Layer 4 of a small transformer language model trained on English Wikipedia (13 layers, counted from 0, width 128).
A neuron's activation on a vector x is GELU(weights . x), where the dot is the dot product.

Input weights of the MLP neurons that the questions are about. A number n stands for n times 0.0027.
n11: -32 -26 -18 -10 -37 30 2 39 69 -29 -15 36 -20 -28 -12 -35 6 47 -11 -26 21 17 36 -35 32 0 12 -8 4 13 14 -10 -28 1 -24 -9 10 42 12 -9 -33 -4 -21 9 -53 45 -26 27 48 9 10 23 12 33 12 17 2 67 19 28 22 -26 -1 -24 22 28 -36 16 18 -8 27 41 -34 3 -27 -23 7 -56 -35 -51 -9 32 5 10 -29 1 -28 50 25 -18 25 -16 -4 5 18 24 4 -7 -16 -7 -62 7 -18 44 -19 4 -13 -30 0 -17 18 -8 27 18 -15 35 -18 17 9 -38 -6 -23 -17 -14 -32 -15 -39 32
n15: -51 -13 -8 -9 9 49 38 16 53 -32 36 -29 29 6 39 -3 31 -6 67 -30 -35 10 8 -2 8 -40 8 12 7 12 10 37 -10 -34 30 25 -11 -39 10 2 -24 -17 2 -7 5 -43 -29 40 3 26 -13 -29 4 41 15 7 -22 -6 41 41 11 -9 19 22 -14 44 12 16 -17 10 24 -21 -44 -37 -51 -3 35 3 7 6 10 54 11 -27 -9 -36 -5 -22 -2 9 -12 -20 -2 -26 -22 -66 9 -23 18 9 -24 -6 19 -29 -19 -62 -6 37 11 -17 27 -31 -66 -19 -34 -28 26 43 29 -33 0 -3 18 71 -32 12 -20 -12
n19: 49 5 40 -4 -14 -12 -23 9 63 -10 44 -15 7 6 42 -21 -33 -11 -57 19 23 -34 -22 -27 -15 -7 -16 -25 -26 6 10 -30 -14 -14 37 1 -32 -16 -38 20 -19 -28 -36 2 12 37 4 -20 7 2 31 -35 0 22 27 13 26 9 8 22 -14 -37 -14 -7 32 -32 0 -13 -30 -5 12 -42 15 -2 9 -2 59 22 19 57 37 42 36 -5 -27 -15 7 -8 -30 40 27 27 -3 -12 -10 -67 -18 45 -20 -39 25 8 -29 28 -28 21 17 35 4 -32 12 -36 24 8 -19 -58 8 17 -32 15 -28 -26 37 -1 -57 6 -4 6
n31: 12 20 -43 50 10 -16 57 20 22 35 -34 -54 -2 5 -18 4 -6 -13 20 8 0 -11 42 -15 12 -19 60 -69 -1 -18 35 8 15 1 0 -24 13 17 16 5 3 -32 -68 31 -5 -10 27 17 -11 -44 -24 -22 84 9 -3 -53 -43 11 -11 -53 48 -29 5 28 25 -5 -9 44 7 -14 0 43 -48 -47 6 26 22 -2 -35 42 -1 39 -59 -5 28 -12 -14 -19 -24 21 5 -21 2 50 5 -40 -58 -3 35 -40 17 -15 -5 58 -10 -6 21 -39 9 11 16 -27 10 -24 32 -19 65 -52 24 20 2 36 8 -22 -27 -2 -9 7
n45: 16 -40 9 8 18 5 -17 24 9 -35 20 9 45 3 -43 -17 -19 -22 -25 21 -11 -25 -32 8 -6 -35 6 -20 14 7 -8 23 16 15 -15 -29 -31 14 11 7 -2 -33 -21 -17 19 -10 -5 15 -10 4 40 -32 -17 40 10 8 0 -53 19 -3 -6 -17 4 21 32 -60 16 22 44 44 -86 -10 17 32 -53 8 -3 46 -12 -26 2 -2 2 12 18 23 21 -40 40 -21 -16 10 -19 4 27 15 -50 13 -22 -25 54 -15 50 23 -18 -15 -41 30 -2 41 23 16 -48 -36 23 59 -4 -13 14 37 17 -11 55 44 10 -48 -59 -15
n98: 14 -16 18 25 -41 -18 -1 -28 16 2 -18 -14 14 24 16 -3 43 -11 2 -20 43 22 41 -7 -14 10 -37 12 4 -2 48 -28 -30 5 15 -1 0 17 21 -60 55 14 2 22 5 -33 16 4 -2 54 -39 -19 -14 1 33 -46 49 17 10 -16 -15 36 23 -49 17 31 -31 -43 -20 -30 54 -5 8 26 -4 -35 1 -16 -18 -14 -22 -17 -32 -16 21 -19 9 -4 2 32 46 -33 -7 -28 25 33 -25 -3 -22 19 11 18 -28 7 -18 -28 -40 23 -16 -53 -12 62 31 -33 32 -29 -22 36 -45 -11 49 -26 2 -2 5 -37 52 -16
n110: 31 33 25 -20 -30 -27 -43 -2 42 13 -24 21 -25 -9 14 -4 13 -13 25 1 -16 27 24 -37 27 -6 17 -1 -13 31 -1 34 -24 3 54 -6 -14 41 -25 -19 -14 -34 -35 23 8 27 -65 -2 -14 -9 -20 -16 -13 -10 15 -47 45 -38 55 57 11 -49 16 34 -6 -13 4 -10 -58 -25 0 -3 -15 16 53 2 44 17 5 -11 31 48 3 -6 -11 40 18 14 -3 -21 -31 24 23 -26 27 -8 -16 21 -28 32 -43 44 -86 -12 46 8 -9 -15 -13 -70 5 -41 7 -19 -32 -15 37 1 -40 -36 38 -5 63 -12 -5 -16 -12 37
n129: -16 48 20 50 -7 0 12 -25 33 11 21 35 -1 51 -25 36 -16 32 56 34 32 22 -37 15 -2 -43 -31 -30 1 -3 43 19 33 -30 -21 -68 -16 -40 -14 -31 35 28 7 13 -20 -27 -41 1 12 -40 -1 35 12 -25 -20 8 1 -45 -33 -7 27 -9 27 -19 -10 38 13 -20 13 -39 3 -13 41 -8 -28 -72 -15 -1 -39 0 -26 -32 3 -11 64 -15 -41 -41 -19 15 7 26 40 -3 -3 37 -19 -19 -10 41 -20 38 -20 -27 30 74 -22 -42 15 -34 -10 -27 8 -38 13 -4 14 35 8 -12 -18 -15 -20 9 20 -1 16 4
n163: -47 31 31 -15 -13 -15 42 6 -51 -53 -28 10 -2 13 -11 -22 -7 28 -5 48 -12 22 -5 -11 1 -20 33 2 -9 -39 39 -1 -22 24 -32 7 9 -32 -35 18 9 -3 -17 4 19 1 9 16 36 -6 25 -23 -2 -12 -20 26 17 2 2 -40 -45 6 18 -6 -32 2 8 19 -4 2 42 -1 24 16 -5 -6 19 0 17 -35 -18 -9 41 -1 -63 11 12 -15 55 -41 0 44 60 -25 1 -27 -47 -14 0 -13 -9 23 14 27 -42 28 4 10 -25 -4 35 -31 -2 37 -36 -15 1 12 13 30 -17 -34 72 26 -8 -40 19 -36
n173: 12 2 -61 41 -20 -8 -6 -2 17 -9 27 -6 15 13 34 -24 29 -15 -52 10 -15 29 -2 23 -11 -10 15 15 -31 -15 -9 30 -27 5 -32 0 29 20 2 26 -12 -3 -39 18 4 -21 -44 -22 -6 -47 2 -14 6 -49 -10 55 -18 -9 -15 17 -13 22 27 -32 -28 -15 -32 10 -6 -21 -21 4 -19 -12 55 0 -10 -39 2 2 8 -34 -6 21 -30 32 4 52 73 9 6 63 45 -5 -29 10 -32 -22 20 12 -10 -19 10 29 -34 12 57 6 24 -6 26 -32 18 17 -7 -40 -30 -36 12 76 29 16 -23 61 -18 23 23 26
n206: 25 -17 6 4 2 2 -14 24 3 -2 -18 16 -9 18 27 5 5 40 32 -12 -9 49 -19 34 40 2 -21 18 -9 -52 -14 -24 -2 0 26 -20 40 -23 16 -5 18 5 -23 0 -30 -9 -16 15 15 39 23 -41 -16 44 51 -15 -16 -10 -52 36 -12 13 19 -10 21 9 -2 5 10 -32 -48 -16 -16 -39 -25 -47 6 -2 -1 2 9 -22 -8 -13 0 -22 15 -29 43 53 52 6 16 -3 -32 26 7 -21 -15 9 19 -11 0 -29 -21 54 -29 18 -58 -22 56 27 -47 -2 -37 -9 18 21 -5 22 -21 63 11 27 -24 -25 -37 -52
n238: 36 -59 49 -17 22 12 36 5 33 3 -31 -23 -96 -4 46 12 -26 20 -1 -4 -37 36 15 1 12 -1 8 -37 -8 11 16 20 -7 1 -7 12 -6 5 29 -21 -38 -34 -28 8 4 -12 -4 -20 18 25 -17 26 9 10 26 40 20 2 16 -28 -24 -13 -3 5 52 -14 -33 -9 -26 16 -8 -23 14 44 7 -46 13 -13 -53 27 0 16 -5 16 -5 24 37 -11 -22 10 12 10 7 -21 3 0 19 24 -24 46 3 3 0 -29 -2 12 2 -12 -39 -11 10 -7 8 29 -65 -51 -13 -6 -21 28 -27 -18 -27 38 -35 29 -9 26
n245: 17 7 -14 54 21 45 -29 -39 -21 69 11 -52 -18 42 -73 20 12 25 -41 52 -14 12 6 -26 20 10 27 27 -23 -1 20 -7 -1 1 3 29 -14 29 2 22 -8 -30 -16 -21 -34 11 8 2 -33 17 -32 -50 73 -8 23 -4 -39 -35 -1 -7 2 15 -9 -3 9 -18 -25 16 29 26 37 10 2 -8 29 15 20 -24 13 -37 -13 -29 40 -6 12 1 -8 -13 -25 -47 88 -16 -53 -9 48 -4 -25 11 -16 5 25 -5 -2 -9 26 -11 -36 -24 -12 -53 -4 -1 13 -7 -62 14 10 -22 -23 9 28 19 55 21 14 36 -29 -4
n262: -8 -39 -3 -2 33 1 -2 16 -25 -78 -9 -53 2 8 -13 -56 28 1 5 -30 39 -37 15 -31 -41 -14 -7 23 -48 -22 -17 14 43 55 9 26 29 -6 -13 -15 -5 14 41 2 -12 11 -38 -4 32 47 38 -2 -37 -12 -30 -19 44 50 12 62 -4 -13 -22 9 35 -9 -9 19 -6 -33 20 16 -19 60 -18 7 16 -48 -18 9 15 -37 35 20 -32 4 -19 51 -2 -11 21 -47 16 15 -15 -12 27 -3 -37 56 6 -19 -24 61 -46 -18 6 -11 -23 42 -15 6 3 23 48 6 0 -29 28 -54 41 -21 -17 33 -28 -27 1 5
n266: -17 52 31 19 -28 3 40 -3 2 11 13 10 22 17 -9 -13 -8 33 3 -5 -14 19 -16 11 -31 -19 -24 -30 -20 -10 37 -2 -20 52 -89 12 -4 -10 42 -40 3 -34 -25 -8 26 -38 -3 6 -52 46 2 43 -25 23 26 -35 5 24 10 -13 11 39 -21 0 7 4 -11 -9 -4 51 -2 5 -10 -26 31 -50 20 -1 -13 17 27 0 12 7 11 -1 11 -30 38 -22 -38 -14 41 -22 -6 36 -45 11 -55 13 17 4 -40 10 27 -1 4 -24 -17 -54 -54 -1 4 29 2 -37 8 18 44 77 -40 -8 15 -16 9 -6 10 2
n295: 14 54 31 -10 -34 -37 18 -13 -26 21 -10 1 10 3 12 42 -1 22 -26 1 -9 -17 -30 7 21 -20 -7 -11 -17 0 18 -26 -43 2 6 -17 12 -12 -10 12 3 -24 -32 -22 -3 9 -17 41 -5 14 -44 15 9 9 -7 -38 7 8 -12 16 -8 35 47 13 42 -11 3 19 24 -25 11 15 2 -17 -11 -29 28 -34 24 -1 19 20 -55 5 -1 23 0 -34 24 -14 -12 -28 47 -22 48 -36 9 23 -26 -9 -34 48 10 13 19 5 6 53 -49 -18 44 -20 7 -25 -6 25 13 -14 -24 -25 -7 3 26 16 11 11 -6 -21
n347: 17 26 -21 -10 -16 42 -2 12 60 -17 -17 -31 -3 2 -4 -35 -14 -5 -5 23 6 -34 52 71 -60 -39 27 13 47 8 36 21 -2 -7 24 -29 -52 18 4 -14 8 -47 20 41 22 -18 -25 -5 -5 8 -2 -3 -22 30 15 -7 -38 -45 46 -2 -5 -5 -24 26 11 10 1 9 -58 1 -30 -9 -41 -40 26 -20 -39 -55 8 -13 -30 3 40 -31 7 41 -51 -7 -26 -3 11 6 7 2 -15 -35 3 11 73 -26 0 6 -35 -5 30 11 -30 38 -15 -24 -19 -15 26 47 9 -60 44 0 31 2 45 21 -8 -21 -25 42 41 -8
n375: -10 5 -42 6 4 -26 13 -11 9 -32 0 0 -22 1 -5 22 -4 -2 -24 -49 17 25 -56 29 0 -8 1 -7 -55 -8 -16 -5 -1 1 -33 -22 9 22 -34 18 -61 -51 27 -4 25 5 -3 -65 -16 4 7 33 44 5 7 -8 -8 15 6 44 -58 -4 16 -14 34 4 2 5 19 71 -15 53 34 7 -10 9 -19 28 -4 7 3 17 -15 13 -13 -16 -20 -10 -12 -3 -21 4 8 1 -3 4 11 37 22 45 -20 15 45 1 -13 1 15 -5 -16 5 -23 -8 -30 74 0 -40 6 49 5 26 7 22 34 2 -10 -9 -37 9
n406: 17 -30 -21 28 24 -24 14 -25 49 4 -33 31 1 29 -1 47 -23 -30 13 12 15 26 -70 44 -25 -9 5 -28 -51 6 -41 -10 -29 -51 -22 3 -9 12 79 -8 -5 -43 -3 -27 10 -15 -10 -26 11 36 7 -1 31 1 -44 -17 42 67 23 3 -23 22 -2 30 30 36 27 34 18 -35 2 43 -49 10 -29 -49 -11 20 -15 29 -52 3 -8 -43 63 3 -12 10 49 21 49 -70 1 -32 -21 18 23 0 23 4 1 15 -38 -4 -7 11 -15 -38 11 25 -5 -4 -9 -24 -19 10 37 -25 -38 -1 -2 -3 -12 54 8 11 38 -32
n412: 32 23 29 17 0 -17 8 -35 -34 17 22 -4 -57 2 -24 -14 -18 22 21 19 -37 -21 23 -61 -33 -10 -4 6 57 26 19 13 -32 7 -8 -36 -8 20 7 17 11 -28 32 -8 11 9 3 3 3 6 35 13 33 24 -15 -38 18 18 28 -15 -5 -4 -10 -9 21 29 -7 -13 -2 -49 49 20 -23 62 25 25 -7 -18 1 -26 -25 -65 -7 11 2 -30 -13 -3 6 48 31 -26 18 0 -13 4 -52 46 -28 -43 -26 38 -11 51 -55 -35 8 61 47 -42 -38 21 5 0 -11 20 49 -27 -40 -4 56 20 -49 -21 -7 6 58 -11
n419: -3 37 26 -6 -10 -53 -20 18 -17 22 9 -21 4 34 -41 -29 -49 4 14 -10 25 2 18 -13 -19 -5 10 29 -13 41 4 0 7 3 18 -39 25 -30 -35 -38 15 19 44 23 7 12 9 -26 -24 16 -5 -7 -32 -25 -33 1 25 -25 -14 19 -35 19 23 6 31 -12 -5 12 16 25 7 40 7 18 0 19 -16 -28 9 -6 45 -10 44 2 -22 -12 -5 -40 -36 -53 -11 -5 -6 21 -10 -14 -47 1 8 -18 -11 31 -11 29 5 -13 -18 7 18 20 -7 -9 18 -5 24 6 4 -73 7 18 71 -24 -41 19 -31 18 22 -8
n455: 24 13 -5 9 8 12 -11 53 -12 -11 21 -17 30 12 -9 16 -10 -3 1 -7 15 42 -14 -15 29 -15 -19 -7 49 37 34 39 -2 17 19 -16 2 -12 1 -19 -36 -1 -15 7 -13 17 -1 11 -11 11 1 28 -2 -35 6 10 -19 35 10 -16 18 -17 -5 -24 24 -4 16 10 -1 -52 -12 -25 1 0 11 36 -13 25 -30 -24 -1 -51 30 -16 -12 -29 -30 10 37 17 -4 -3 16 -12 -33 -40 -7 12 -40 31 -9 -18 -10 38 -24 -15 21 5 -20 -2 41 -37 25 -11 -7 -17 3 25 -1 17 -7 -59 24 34 -15 -26 -13 11

Each question shows a token from some text and the vector x that enters the MLP there. A number n stands for n times 0.074.

"y": 0 19 2 -12 -6 -15 -11 16 -15 -11 -16 -12 0 -4 -6 -17 -21 5 5 -21 -8 -8 -23 59 21 50 3 4 -12 19 1 -38 21 -45 -11 18 14 25 41 33 9 -3 0 8 -16 12 5 4 -5 -4 -4 15 -27 7 10 16 -1 -29 -6 -7 41 -5 7 -4 -16 4 2 -5 -16 -33 -3 -11 15 -22 4 0 -8 28 3 21 -15 -4 16 -30 10 4 11 -36 -5 -21 -1 4 5 -8 2 28 -7 -38 -10 -5 -27 0 14 17 4 -4 27 14 14 -9 22 -4 1 5 -17 12 -13 -6 38 -6 2 25 -19 -28 15 14 -14 6
Which neuron lights up most? n206

" year": 20 4 -1 -36 1 -5 28 7 1 -4 -10 -13 17 -12 -17 -8 -9 18 -16 -15 3 -20 15 13 45 56 0 15 -10 1 -3 -40 13 -22 -1 7 -2 50 19 11 9 25 -9 18 8 8 6 6 17 12 1 -3 -34 -22 17 14 -11 8 -22 12 17 -42 0 -19 -21 -5 14 1 -2 5 -4 -39 11 -9 5 7 -14 -19 -4 24 3 -1 21 -41 13 -14 -8 -28 0 -30 0 -5 7 17 -5 32 9 1 -6 -1 -25 -13 2 13 -12 -20 31 -4 -4 -4 22 -4 -2 3 -24 12 -24 -6 -4 0 27 28 10 -30 27 -6 -12 8
Which neuron lights up most? n11

"en": -16 -1 -8 -27 19 4 15 -3 -21 -4 -2 -23 12 -7 -13 -7 -8 -20 0 -8 11 -35 -10 33 18 70 -2 18 -27 -22 -6 -3 24 -19 -6 20 3 23 20 -11 -11 21 5 20 26 26 -7 6 19 2 3 27 -28 -26 6 21 -6 -16 15 -15 -4 -12 -1 1 -12 -21 -21 -41 -21 -10 11 11 16 11 -2 14 6 9 45 14 -10 14 9 -13 17 20 2 -14 6 -13 -8 1 4 -28 -17 10 13 -19 -9 -25 0 1 12 8 -5 -20 46 -21 -10 10 9 -9 6 -2 -21 4 -15 -18 -8 9 -4 -4 4 -30 37 35 1 16
Which neuron lights up most? n173

" D": -4 6 14 -34 14 1 7 12 -6 1 -11 -19 -17 6 -15 14 5 -26 -24 -14 -1 -17 -2 9 24 56 5 38 8 -13 -7 -44 3 -7 10 4 -17 49 45 35 -21 40 6 16 34 -8 -1 19 31 -5 -8 -6 -22 -16 13 7 -2 16 16 -4 25 -5 -8 -14 -11 -2 11 -13 -17 -1 -17 0 0 14 4 19 -12 -19 30 16 -23 -4 -7 -35 5 -7 -10 -36 -10 -13 -36 -7 -2 15 -30 4 2 10 -4 -11 3 5 1 -17 -2 -10 39 -16 0 4 9 3 -14 -5 -10 7 -7 -1 10 10 14 20 -32 -23 57 7 13 3
Which neuron lights up most? n347

"ed": 12 14 6 -42 29 -5 19 -2 -6 3 -7 3 2 8 -25 -4 -9 3 14 -33 14 -6 2 13 8 49 -7 21 3 3 1 -20 20 -4 -6 1 -14 43 40 9 6 39 14 21 14 16 -11 27 17 -9 -5 -6 -1 1 1 -14 2 -4 2 -2 -5 -19 23 -21 -29 -10 -4 -31 11 -17 3 -36 21 17 12 9 -23 3 6 19 -23 -2 11 -28 13 9 -19 -10 -13 -37 2 -13 14 -11 -18 3 12 -25 -20 -3 -3 8 -25 -23 -10 -10 46 -12 -13 16 -6 -2 -4 5 -12 18 6 18 -10 18 -17 22 -20 -37 12 27 -22 23
Which neuron lights up most? n129

" m": 0 -8 -21 -41 0 2 1 -4 -13 -13 7 -3 -8 7 -30 -19 -15 10 -6 7 -5 -14 -3 24 40 42 -8 27 -25 -2 5 -53 19 -12 -6 -14 -10 23 10 17 -14 37 22 -2 33 -2 8 31 24 16 -3 -23 1 -9 22 4 5 -13 -9 5 40 -3 6 -28 -5 -14 -2 -12 -26 -3 1 -24 -2 6 -1 35 -15 9 15 16 -16 -8 11 -27 13 -3 -7 -10 -3 -17 -4 -7 -13 34 -11 30 -2 -7 -16 -13 -13 -20 17 -22 9 -12 43 -12 20 -5 16 10 -9 10 -7 5 -1 8 22 -4 22 10 -13 -33 52 1 -12 13
Which neuron lights up most? n245

" go": 12 20 3 -32 16 -10 13 -8 7 0 -8 -5 -23 -23 -9 -5 -1 -1 2 -16 -4 -4 -10 19 21 46 -7 4 -30 -9 15 -51 36 -6 -2 -21 -5 33 26 18 15 12 -5 -13 34 4 16 24 9 13 5 4 -39 -23 18 16 12 -13 0 14 4 1 7 -20 -2 -10 10 -6 -29 3 -18 -23 7 -4 1 27 -13 -12 1 43 -13 -18 -14 -20 -3 -14 -7 -3 5 -20 -10 -9 -8 19 -6 14 3 -27 -10 6 -11 -5 20 -17 8 -12 52 -24 9 -5 13 8 17 7 -18 10 -27 -3 18 -8 14 -1 -17 -22 56 23 -4 15
The most active neuron and its activation: n238, at about 0.011

" after": 12 -8 8 -40 14 -8 21 5 -13 -19 -8 -2 10 -5 6 4 -26 10 -6 -17 -3 -22 11 43 22 64 -12 16 3 10 -2 -38 33 -19 -2 13 -9 20 40 32 8 4 -6 -1 29 -7 8 19 31 2 5 12 -19 -37 7 14 2 10 -16 -4 1 -17 21 -14 4 -3 15 3 4 -2 -8 -24 12 -16 -4 16 -5 7 -16 30 -19 2 -2 -3 -10 -8 -5 -40 -19 -20 -24 -9 -13 0 -13 20 16 -2 -5 -1 -18 12 -2 -11 -10 -16 41 8 -2 -16 17 -13 -1 6 -10 28 -25 2 -16 14 -10 25 -4 -39 22 -5 -23 25
The most active neuron and its activation: n238, at about 0.35

"ft": 0 -2 -8 -17 21 0 19 3 11 15 11 -17 2 -8 -19 6 -7 -1 5 -5 -1 -13 14 55 38 41 -11 37 -31 17 -18 -28 28 -14 -8 -12 -11 11 19 22 19 10 0 5 10 10 7 -9 -3 -6 -9 0 7 10 16 9 -7 5 -33 -14 22 -17 -1 5 -21 1 2 -28 -8 -28 -8 -14 11 0 10 6 -14 -10 -39 42 -10 -12 15 -26 9 -1 1 -17 15 -27 -24 -3 -21 12 -32 0 12 -24 -2 -6 -10 -1 14 -19 4 -5 48 -26 17 1 -2 1 3 6 -26 38 -11 14 6 -3 -11 1 6 3 23 13 -23 3
The two highest activations, in order: n129, n206

"ut": 24 -2 -4 -13 -16 -20 12 14 10 4 4 -11 5 2 7 -14 -15 -15 -10 -17 9 6 -12 40 26 53 -14 13 -18 -3 -26 -38 -1 -52 -1 1 31 45 37 50 -7 22 5 -11 27 2 2 22 27 9 4 3 -11 -2 7 5 5 -3 -4 -6 3 -28 -13 21 -5 -7 8 -21 -5 -14 -5 -24 30 -13 7 6 -3 31 13 24 -4 -4 12 -21 20 5 -3 -27 7 -15 -33 -28 8 -20 -6 -17 -16 -25 11 -17 -1 -14 20 -27 6 6 20 -10 -6 10 20 -10 13 -18 -21 6 11 7 -6 -4 -23 -3 -16 -16 20 19 -2 8
Which neuron lights up most? n406

"ax": -6 -4 -24 -60 0 2 -27 0 -6 5 10 -14 14 -7 -31 0 5 -5 7 -6 -5 -16 8 23 29 48 3 10 -19 1 4 -11 16 -4 5 11 25 20 24 15 25 15 38 -5 31 8 -6 19 -7 -6 -5 12 -20 -4 -6 13 12 -16 -10 11 26 -24 7 7 -7 -32 11 -5 -24 -30 1 -45 16 -9 7 21 -27 12 -10 31 3 -21 6 -21 -15 -2 0 -10 19 -24 -18 2 -1 4 -8 7 8 -36 0 -18 -10 -12 26 -13 22 -1 43 -19 25 2 5 -2 -5 4 -7 -13 -20 1 13 -13 2 34 19 -40 12 -2 6 15
Which neuron lights up most? n173

"ajor": 4 -7 3 -25 3 7 27 -1 -13 4 16 -7 23 -7 -8 -25 -12 20 5 -3 -15 -5 -6 27 14 27 -9 20 -18 8 -3 -50 11 -5 17 -11 2 21 38 -1 -6 6 13 23 21 19 10 47 16 1 -14 6 -24 -2 3 17 -18 -20 7 -27 11 -17 20 3 -15 -9 -23 -30 -12 -22 0 -35 25 -4 -12 8 -10 10 -4 31 18 -2 -22 -29 -6 -24 -13 -26 22 18 -21 2 7 8 -1 2 2 -25 -20 -10 -13 3 34 -12 12 -20 31 -1 9 -11 -7 -17 -6 -19 15 4 -7 9 6 -6 22 29 -12 -14 40 -3 -1 6
The most active neuron and its activation: n15, at about 0.4

" The": -2 -5 -4 -42 8 -3 6 11 -12 -23 -19 -6 8 -13 -9 -7 2 6 -14 -8 0 -26 -1 25 23 26 -16 52 -9 -23 -20 -47 1 11 4 5 12 21 46 20 -10 38 29 -7 27 -14 13 48 16 -11 -5 1 -22 -17 19 -1 10 2 -1 8 8 7 -8 -4 -4 -18 19 -11 6 -14 7 -25 11 -15 -31 25 -11 -11 1 17 -20 -1 11 -5 -6 1 -9 -7 -11 -3 -36 -8 -6 8 -8 -8 18 -12 -25 -18 -7 23 -2 -9 1 -13 38 7 -4 3 30 -27 0 -4 6 11 -4 14 -3 1 18 17 -15 15 53 5 -9 5
The two highest activations, in order: n262, n295

"et": 14 7 5 -38 -7 -12 21 6 -13 16 2 -32 -10 1 -37 -14 -1 -13 -16 -26 -18 -11 15 10 14 18 8 7 -21 -16 -10 -41 16 -29 1 23 -5 17 53 14 -19 40 14 33 20 -7 6 16 21 -6 13 -3 -14 9 10 -3 -27 -35 0 -7 33 5 -16 13 -23 20 -11 -26 -20 -6 11 -3 24 14 -7 31 -16 -9 -3 31 -20 -2 -5 12 14 1 16 10 -25 16 -8 4 -17 8 -9 17 -6 -3 -15 -22 -23 -3 -11 -19 -11 -3 34 -21 12 -3 2 4 15 -5 -13 5 8 19 -8 24 -6 5 6 -16 26 -1 9 17
Which neuron lights up most? n31

"r": -6 25 -4 -40 4 9 9 2 -2 -6 -8 -22 7 -8 10 -14 5 -8 20 0 15 -28 2 15 20 20 -22 9 15 33 -9 -32 5 8 -7 8 -2 30 36 2 -8 20 20 12 33 -2 4 8 -8 -16 3 19 11 -4 0 -11 40 -13 -11 -8 4 -15 10 -4 21 -4 -23 -22 -17 -6 6 -15 24 11 1 0 -16 34 2 26 11 -5 19 -18 -3 -17 -25 -16 -5 -30 4 -19 -3 2 -27 25 3 -27 11 -18 -16 -21 4 1 14 -36 45 -9 27 -17 -3 22 -26 -1 -21 -2 -19 7 27 2 0 -3 -11 -23 5 10 5 10
The two highest activations, in order: n266, n419

"te": -22 5 -8 -43 -12 33 -3 -14 -21 3 -10 -18 8 -29 -8 -8 6 -2 21 -19 13 -30 7 28 4 12 -16 11 7 6 -7 -10 26 -34 -4 -17 -5 41 42 9 19 24 2 21 20 14 12 4 -16 -15 10 6 -24 -8 7 8 6 1 16 -12 21 -3 11 8 2 -9 12 -9 -26 -2 9 -19 11 -22 14 6 -15 -5 9 32 -23 -7 17 -8 -4 22 4 -11 5 -20 -17 17 12 -4 -21 -4 11 -57 -3 -3 -7 19 -4 -18 6 -25 15 -9 4 7 7 -5 -6 11 -11 -7 12 17 6 -32 -6 8 -4 -41 62 10 5 12
Which neuron lights up most? n347

"9": 2 -4 -8 -47 7 -18 2 2 -1 -27 17 8 6 -16 1 -13 -16 -40 -22 -1 22 7 7 28 34 78 -5 21 3 10 -13 -13 4 -34 -23 17 1 20 35 12 -11 8 9 10 21 0 23 34 7 10 -8 -6 1 12 2 13 3 -3 5 -4 18 -12 1 2 -28 -22 11 -20 -13 1 31 -27 4 -4 -7 12 -9 0 -6 36 -4 9 8 -51 13 -10 7 -15 -25 9 -10 1 -1 24 -27 -1 14 -25 -20 -14 -4 5 -5 -13 -4 -22 38 2 -11 -3 10 0 -11 -1 -22 37 -14 8 -1 4 -5 22 4 -14 28 -9 -6 10
The most active neuron and its activation: n15, at about 0.33

"un": -1 -1 -12 3 -2 -4 12 6 -20 -2 -3 -17 5 -11 -8 -22 -14 -25 -16 -31 14 -10 15 27 15 65 19 1 -2 -5 16 -12 28 -35 -2 9 2 30 54 10 -7 7 -8 16 31 26 16 25 21 12 22 12 -18 -12 -9 2 -15 -1 9 26 4 -23 -2 0 -40 -22 -9 -13 -15 -11 5 -10 11 19 8 20 -16 -2 -8 14 -10 1 -21 -13 18 -5 14 -2 -8 -26 3 -27 -13 -19 -11 15 30 -3 -13 -16 -10 -9 -10 -17 0 -2 41 -21 -4 12 -15 -10 -7 -8 -12 27 -4 12 13 14 -1 17 -24 -40 39 28 3 1
Which neuron lights up most? n406

" man": -3 24 -15 -39 4 -8 8 -10 -11 -13 -2 -20 5 -11 -16 -15 -1 -3 -1 -12 4 -3 1 37 9 61 -17 14 -29 21 4 -21 13 -10 13 15 2 26 11 2 11 19 10 -3 24 10 12 37 31 19 28 -19 -19 -2 13 13 5 -7 6 7 20 -27 6 -35 2 -8 1 -19 -20 -6 11 -33 16 -10 -22 -1 -16 -4 -1 34 -10 8 -10 -35 3 -9 -13 -9 27 -10 -1 -10 14 16 -3 20 -9 -32 -10 -7 -24 -29 10 -4 10 0 47 -5 6 2 25 9 -6 13 -14 8 -12 -1 4 -7 13 -1 -28 -52 30 3 12 -7
The three highest activations, in order: n98, n206, n262

" Ind": 10 21 5 -40 1 -18 12 -7 -25 4 -21 -7 3 -1 -12 -9 -3 -6 -1 -7 -9 -18 -9 25 35 36 5 47 -11 2 4 -52 -5 -33 2 25 -14 46 4 5 6 51 6 13 16 6 26 32 7 -10 10 -15 -24 24 15 9 -3 -9 20 -16 15 -27 6 -16 -12 2 -11 -4 -19 -24 14 -6 19 15 -12 -2 -28 25 12 13 -15 -5 -15 -26 -7 21 -28 -22 6 -26 -7 -7 4 15 -13 4 2 16 -9 -10 -10 -14 7 7 -5 -14 31 14 -4 0 27 9 -24 8 -9 15 -10 -6 10 0 8 -3 -10 -35 33 9 -10 6
The three highest activations, in order: n163, n295, n412

"J": 17 10 -1 -34 29 -8 6 14 -13 -26 -16 -11 -22 -17 -38 9 -3 -15 -12 -6 -17 5 26 19 15 35 -4 24 -9 -2 -6 -4 9 -5 4 17 14 35 44 23 -8 34 13 -8 28 1 23 13 2 4 5 20 -20 -13 10 21 7 -4 4 -7 20 -25 13 -17 -2 -20 3 -14 -13 9 2 -23 3 5 -36 12 -5 -11 16 21 -16 21 -9 -5 0 -1 -15 -2 -32 16 -42 -3 -15 27 -21 -2 4 -22 0 -30 -9 12 0 -15 -21 1 48 -18 -4 3 12 0 -18 -2 -37 11 0 11 6 6 -8 3 4 -17 48 24 -6 0
Which neuron lights up most? n238

" November": 30 -3 -18 -29 16 -20 10 6 -8 5 3 -16 8 3 -13 -8 -16 -9 1 -11 31 -4 23 34 27 43 -3 5 -13 7 -24 -33 10 -35 -19 -16 5 57 24 20 1 37 -17 14 48 5 18 9 12 -1 -9 2 -16 -16 4 2 2 0 -6 0 7 -26 2 2 11 -22 3 -4 -12 -17 8 -17 9 -12 -17 -9 -18 -6 -7 36 -10 5 0 -18 3 -1 -5 -18 -14 -12 -17 13 -10 19 -2 -6 3 -19 -12 -12 -8 5 6 -13 -16 -13 29 1 -6 6 25 -1 -8 9 -59 17 -8 20 16 14 14 2 -10 -30 46 2 -1 22
The most active neuron and its activation: n31, at about 0.17